Layer 7 of a small transformer language model trained on English Wikipedia (12 layers, counted from 0, width 128).
Take only the direct path to the model's output, skipping the later layers: a vector added to the residual stream pushes a token's score in proportion to its dot product with that token's output vector.

Output vectors of the tokens that the questions are about. A number n stands for n times 0.016.
" other": -6 -67 -39 -34 -84 81 90 -12 26 -57 162 -10 148 -25 -321 74 -72 -139 124 24 -4 -87 -32 -81 41 -42 117 -21 -168 42 69 -134 164 -153 57 -120 -42 -55 120 -64 -33 -45 83 -194 6 -145 -25 0 -78 120 -109 28 -11 68 -57 -25 -43 130 -68 65 -81 62 101 60 93 -18 93 14 -45 70 29 57 -155 -115 33 38 94 -2 -32 -261 189 76 22 7 26 -34 -160 -46 64 -84 122 40 -108 -133 -128 18 -98 -138 -88 -20 68 30 6 16 -120 36 -200 208 -13 -100 5 -46 -49 -86 32 42 -71 -26 -161 -55 44 78 73 -91 65 2 -4 116
"is": -41 25 59 -50 63 -34 73 147 -84 -83 -109 -30 0 36 -37 96 -40 -27 -48 -3 49 -170 61 -6 -31 -19 7 71 -55 -25 -127 41 -30 -18 48 -50 48 36 76 -107 -57 85 -53 -281 47 33 6 141 89 -57 4 64 -14 -160 82 -81 64 -23 -62 20 -82 -136 -26 -16 106 -106 54 -16 -78 70 9 48 -127 -25 25 -98 -127 -65 39 181 -59 -21 -179 94 11 10 -17 -86 89 -41 -44 -22 108 67 -78 25 61 -45 13 -73 4 23 -87 17 -144 47 43 25 -192 22 -72 -15 39 -6 -4 -17 -54 -44 83 48 42 89 -61 41 55 -86 -73 116
"ration": 136 -183 -108 208 -60 26 185 73 174 5 128 3 113 -98 -108 -67 206 -63 82 -108 -27 -32 -3 -47 101 14 -26 32 93 -61 27 -3 196 -15 64 -99 35 -141 -99 -111 -74 260 57 -238 -180 -61 -235 213 153 98 -151 -64 -66 183 -191 -91 -263 116 -80 6 -309 53 152 -61 64 64 -39 27 -70 101 140 98 -36 88 83 -25 28 -17 -9 -102 80 -56 404 -146 -72 -9 -153 -57 96 -171 -125 51 -174 -14 -234 29 -32 -20 -175 19 145 -74 11 40 37 -127 -199 -60 -354 -134 22 -67 121 -292 42 33 -94 -80 101 -160 0 160 191 -233 -152 -89 148 90
"ever": 162 57 41 -318 -57 44 89 229 259 -22 144 79 283 -32 -67 227 -33 130 180 -79 -3 8 20 -51 -100 -124 249 -111 168 -86 186 -50 16 -214 -65 136 -69 -108 -89 -29 -174 63 32 -154 -22 -191 -89 77 48 48 -229 -25 -4 166 98 -175 -3 -16 -23 -54 -16 16 66 116 89 71 -13 54 -33 157 3 40 -200 -153 75 -67 67 67 21 -5 99 54 -52 68 -81 -132 -4 -26 27 -77 142 -13 -127 -191 -7 63 26 -73 -154 -2 28 0 -91 22 184 -137 -169 122 -253 -109 168 -102 138 3 15 -2 -187 -12 -178 -76 -16 55 86 103 -163 149 -66 11
"on": -86 71 -66 -147 55 -46 -46 -19 0 -30 -52 -36 14 68 41 179 17 -114 102 118 -24 -193 18 92 -86 14 122 101 -96 14 -3 -75 82 -129 -32 -119 6 -61 132 -40 28 45 -30 -62 -6 -97 71 149 -34 3 -82 -104 -47 -59 -51 121 -190 57 -29 12 -133 178 148 -68 -18 -2 39 -97 -12 -12 43 -63 117 -15 25 -63 173 -37 22 26 -6 -3 -65 152 -134 113 16 -108 67 8 81 -72 -118 -52 97 -81 52 20 62 19 -13 -71 -4 6 131 105 -44 -16 -233 51 4 36 24 7 -14 60 -153 27 79 3 63 29 -32 8 -74 -19 -173 16
"ople": 111 -190 6 -101 -116 195 38 269 -134 -58 411 45 125 19 -269 216 -45 -53 137 -115 90 26 -121 -307 77 221 -8 -86 58 -79 218 -104 89 -245 181 62 74 -14 -16 199 -77 301 12 -264 -91 -45 -4 279 93 38 -214 68 -190 -12 -18 66 12 270 -119 93 -56 -171 351 53 -8 79 138 108 -20 -128 312 11 -126 -90 163 -217 -54 -44 23 169 173 -200 -83 -41 -219 -157 -62 24 208 -183 -80 142 -127 -69 25 -59 -82 108 -266 116 293 -62 -30 113 -49 -187 -271 10 -434 -164 -93 -251 -9 -169 51 199 -141 -74 39 -98 168 173 -142 -22 -42 -12 -187 35
"ww": 65 -34 -25 58 90 277 94 319 124 -29 281 85 213 -278 -241 -8 145 52 52 -129 -28 -112 -9 -228 -11 60 74 -4 179 -137 158 -26 88 -389 220 146 -52 113 0 -8 -175 161 -3 -190 -279 -24 -195 103 140 78 -264 -42 -189 292 -34 -130 97 -77 84 -186 -55 -195 0 206 39 21 309 23 13 -88 154 283 -193 -11 196 -65 75 -79 27 290 175 -226 183 -43 -8 -45 -204 -132 -34 -134 62 105 -128 -8 -17 237 -168 85 -35 -6 370 -126 -34 11 149 81 -201 91 -431 -176 104 -282 195 -35 39 10 -272 -150 -210 -179 121 220 203 -20 145 -13 152 171
"nel": 222 -168 -79 -63 178 51 94 183 0 115 161 25 258 -150 -183 7 -19 116 191 -78 -104 -198 -60 -84 159 270 -4 -78 58 85 143 -68 42 -158 54 23 -90 -147 -167 20 -309 -73 -40 -211 13 -121 -143 -4 99 79 -189 -73 -155 83 -261 -33 -136 -48 -78 -219 -107 -189 363 245 -79 52 86 38 -131 95 -139 21 -144 8 125 78 -128 39 -95 -19 190 -126 -74 -215 -75 -197 -118 -138 142 -249 -217 -80 49 -80 -114 155 20 3 -210 -3 408 -99 45 29 110 -63 54 44 -478 -150 101 -19 164 25 28 89 -108 -129 -143 -139 15 82 195 60 -107 -137 -21 16
"ather": 11 -83 85 -275 72 119 52 105 -79 -49 101 246 225 -231 -157 -20 62 -182 192 -108 -104 -150 -48 88 -50 141 -18 133 -32 38 115 64 116 -150 93 29 89 -60 -103 9 -141 221 -25 -278 -50 -54 52 188 -49 113 -247 -36 -25 0 70 -33 7 66 -93 -39 -139 -55 6 -45 71 -3 -30 -72 31 101 -31 37 -289 80 128 -84 85 101 27 70 94 -284 82 -241 47 -80 -45 -120 120 -210 -35 92 -198 -19 53 126 -117 9 -77 90 -6 -78 91 -49 111 -111 -18 325 -321 -117 -24 -211 90 22 43 92 -66 -43 -75 -149 161 194 163 37 -104 -65 -141 102
"son": 267 -48 53 -240 51 6 63 188 107 -9 11 -66 119 75 -185 91 3 167 112 28 -72 79 -171 -28 54 -56 10 -194 96 46 94 36 168 -202 -140 74 25 77 -120 6 -7 73 30 -5 -200 -260 -9 50 -14 74 -67 -14 -57 9 -56 -123 -57 208 -75 23 -53 114 16 82 6 -101 82 172 95 3 127 164 10 27 98 160 34 -7 98 82 90 -55 34 -67 -200 -106 7 -134 57 -21 -89 91 -131 -98 -77 -102 97 17 -75 -31 339 -18 33 13 -70 -93 -281 123 -303 0 -72 91 38 -137 9 99 -242 43 48 4 170 234 -50 56 112 7 91 23

Each question shows what one neuron of this layer's MLP adds at an activation of 1. A number n stands for n times 0.0013.

n223: 208 57 128 47 -67 -33 19 49 -186 -195 132 112 -51 30 -54 -93 32 -30 62 136 -14 31 15 -2 -16 -106 -8 78 -143 -14 94 -51 27 -121 94 -133 -38 73 49 -21 -48 15 -30 -20 115 -202 -94 17 -30 -26 -22 127 -84 -5 -46 27 25 -136 0 35 -57 208 -29 -151 -15 -168 -34 39 33 -35 -28 125 -26 -85 21 2 83 21 100 91 107 101 -39 -92 29 -59 -2 83 -38 53 55 36 5 26 -53 -86 -117 2 13 27 12 71 -77 33 -115 25 50 -46 -28 126 66 182 83 155 44 120 32 71 5 -35 2 152 103 137 78 126 21 12
Which of these tokens does it push up most? " other"

n150: 74 -25 -27 -3 40 -76 -80 -46 -16 53 0 -76 27 -103 32 87 -153 95 14 34 143 -134 8 47 -14 -93 72 72 69 75 -82 -6 48 -11 96 59 80 -96 -88 -6 113 59 -57 56 -37 58 19 52 35 86 86 -98 161 -71 -101 35 -147 176 57 46 111 -6 -138 -116 53 123 154 93 44 -5 -9 49 -3 116 4 157 55 48 -78 74 13 153 18 157 8 -117 230 46 -83 -106 60 29 36 -31 -222 43 92 -62 -149 -138 65 23 131 -236 -191 27 41 108 46 112 92 50 -23 -10 -104 -89 -211 41 103 -73 40 11 -15 82 -67 -13 166 107
Which of these tokens does it push up most? "son"

n56: -118 40 -156 -123 -56 -18 -97 -68 -171 -49 -95 158 -36 -17 27 97 -138 147 6 32 -197 17 -47 40 64 45 -3 -106 32 -77 9 -51 49 77 98 -57 -58 20 46 34 -66 -174 -31 52 13 -3 -121 56 72 -60 73 73 65 53 78 -69 41 124 -11 13 8 20 -87 111 255 -18 51 -76 185 25 145 33 77 108 156 100 110 -12 -48 -62 204 28 104 41 58 -46 30 68 -13 -69 35 -27 -60 8 55 -31 -51 187 14 40 90 128 -175 -88 161 -33 24 -27 218 128 -21 -12 85 21 -122 -171 -171 -182 106 28 -151 65 -99 95 65 21 111 -169
Which of these tokens does it push up most? "son"

n313: 44 42 -67 67 -65 141 -139 65 67 -133 -64 32 -91 -72 31 229 -17 -23 -104 54 -61 45 -100 67 -48 -49 229 -147 -122 -118 -176 154 -14 14 44 116 55 168 -19 -15 -5 86 8 114 -99 18 40 53 64 -62 -108 173 -52 65 23 95 108 -34 -28 -89 -96 131 -136 31 205 16 187 -28 -97 -6 103 -35 0 164 24 -179 -9 -33 -48 79 -20 -67 -153 -85 -42 -85 68 -74 -86 64 229 0 48 -11 27 -13 -6 -52 141 -100 132 27 -97 -9 -156 40 112 129 155 -65 -11 113 96 72 179 38 52 152 108 -54 17 59 132 -72 3 81 116 225
Which three tokens does it push up most, strongest first? "ww", "is", "son"

n226: 195 65 -42 6 123 31 -36 29 3 -140 -40 62 -67 116 -141 -61 -38 25 -69 89 114 -102 -161 -87 168 75 35 -119 79 61 -133 -17 -54 27 -84 -18 120 -168 -126 108 128 -137 -20 -22 12 -28 -197 -29 -41 -79 118 113 -25 32 -53 0 5 83 138 26 -13 73 -111 51 193 45 124 170 31 -93 144 -91 -32 60 4 89 62 118 99 59 -33 -33 12 96 -87 89 91 18 151 -42 -102 -90 31 -39 -29 -67 -93 5 -9 -103 186 49 44 -3 20 -14 -26 196 -12 162 110 88 13 -76 231 72 -35 -18 89 23 33 0 0 62 -159 -203 180 8
Which of these tokens does it push down most? "ather"

n158: 64 71 -69 85 45 35 6 159 15 42 119 37 -107 -159 26 56 -3 -93 82 -6 48 -5 29 -129 -61 128 -28 0 59 56 -31 62 78 -267 43 -109 -113 72 109 -188 -65 -92 -7 70 239 86 -61 -84 69 0 20 -5 104 -24 13 -11 29 -95 59 99 -20 117 -8 41 -98 -100 104 -18 38 -131 97 64 155 87 47 15 51 -111 0 8 -21 -11 93 114 51 106 -8 65 64 -46 103 -81 -140 -38 -14 -40 6 -111 -132 0 3 -227 -39 54 119 -18 138 -46 -60 112 -43 188 34 -68 -35 7 -150 55 -71 -123 -105 -91 52 23 31 74 3 -166
Which of these tokens does it push up most? "ww"

n86: 14 125 51 -107 -15 -66 -6 -130 -30 -148 -138 13 -17 -85 73 150 61 85 25 -30 -54 61 159 16 -50 -65 57 61 -221 -113 160 -150 -125 -92 57 73 102 62 63 -61 -56 247 80 94 5 -46 3 -16 -17 -17 -71 -5 130 -41 83 11 -189 101 -52 55 -75 -56 -265 -25 -22 67 -19 22 -66 -101 138 37 -24 73 16 29 -258 -47 -46 -138 132 -74 109 50 106 -163 58 -81 -100 -54 -36 19 59 146 62 63 -25 -269 -70 51 -75 43 56 -3 69 -212 -8 156 -139 -32 -126 -50 -18 83 -58 45 -18 90 40 76 -174 23 0 -33 94 14 48 40
Which of these tokens does it push down most? "nel"

n6: -11 -78 -34 -19 24 -18 101 -21 -163 11 54 18 -85 -76 -5 -93 112 93 -34 -203 -27 29 44 97 -53 -158 163 22 -68 10 15 -160 3 -33 -100 0 53 22 -94 -9 -24 -42 -100 -30 38 -85 -75 0 56 -103 0 -43 -57 -205 227 -62 28 163 -38 68 -99 -100 -91 -5 -98 -15 11 -99 -40 89 -59 250 -116 -89 -177 122 27 -138 144 111 8 -104 -111 47 3 -16 3 24 -127 -62 -89 -89 64 -115 91 76 -144 -86 26 248 192 21 -44 -66 3 77 -59 84 -178 -14 -130 -127 -18 -80 12 26 179 -29 35 -5 -33 94 -9 75 33 -166 3 247
Which of these tokens does it push down most? "on"

n9: 129 22 -235 115 41 -23 47 -100 -92 18 -122 30 -244 79 7 -8 34 117 -3 77 -16 64 35 -81 134 -79 118 19 -77 5 48 -72 72 -24 17 79 77 -129 38 -115 -137 -146 -22 -150 -66 -8 38 -8 -49 -17 146 2 152 88 77 -30 112 -29 -113 -8 72 51 151 16 -53 -91 35 133 -38 -126 -160 -41 146 73 -4 35 -79 14 73 0 -113 -41 -54 168 89 56 -172 77 -120 39 -106 -8 -166 -73 91 -10 89 43 -42 146 -144 -8 -113 75 -47 54 -36 -8 -73 59 23 -46 138 -72 100 -3 136 -169 -96 -116 -148 25 38 -158 -49 -37 23 160
Which of these tokens does it push up most? "ration"

n246: -69 -135 -71 -52 -105 -13 95 -41 -69 20 -34 -5 80 44 44 96 -40 -170 134 -34 18 68 27 105 0 270 -35 -86 -165 -8 -23 20 0 283 53 -33 -130 65 38 127 -36 -5 125 178 77 -199 5 -13 11 -6 -123 -7 -132 10 58 46 46 -16 37 -161 26 58 -190 32 -19 41 -75 -53 -41 -198 -88 153 -45 -84 41 -126 15 94 8 -22 -35 96 36 40 63 -72 -208 -99 18 73 14 55 -147 -104 -172 -94 -57 11 161 -22 13 -54 -116 39 -103 -16 -49 35 -73 -45 124 148 28 -122 60 46 23 -77 -23 -119 11 -8 -148 -47 -73 -8 69 131
Which of these tokens does it push down most? "is"

n51: -26 109 -130 3 -77 -17 65 65 102 -58 -84 -58 21 -46 -116 16 121 85 -85 -116 74 -37 -18 -116 70 -93 63 -157 46 -93 14 116 23 94 -89 59 -34 93 -101 -104 12 -36 62 109 -100 -136 131 -90 64 50 -108 101 165 42 104 -31 137 -60 55 -75 -120 -114 48 78 -83 162 8 -48 -42 -8 3 -46 57 129 82 164 -36 92 111 76 -56 -62 -34 138 -42 15 -68 17 -30 -119 -11 -57 -80 89 214 -17 107 77 -5 120 102 105 69 -87 -18 71 2 -43 -65 -186 -12 0 -31 115 -30 -56 -173 -7 -52 67 15 -24 129 -122 97 -73 204 -2
Which of these tokens does it push up most? "ww"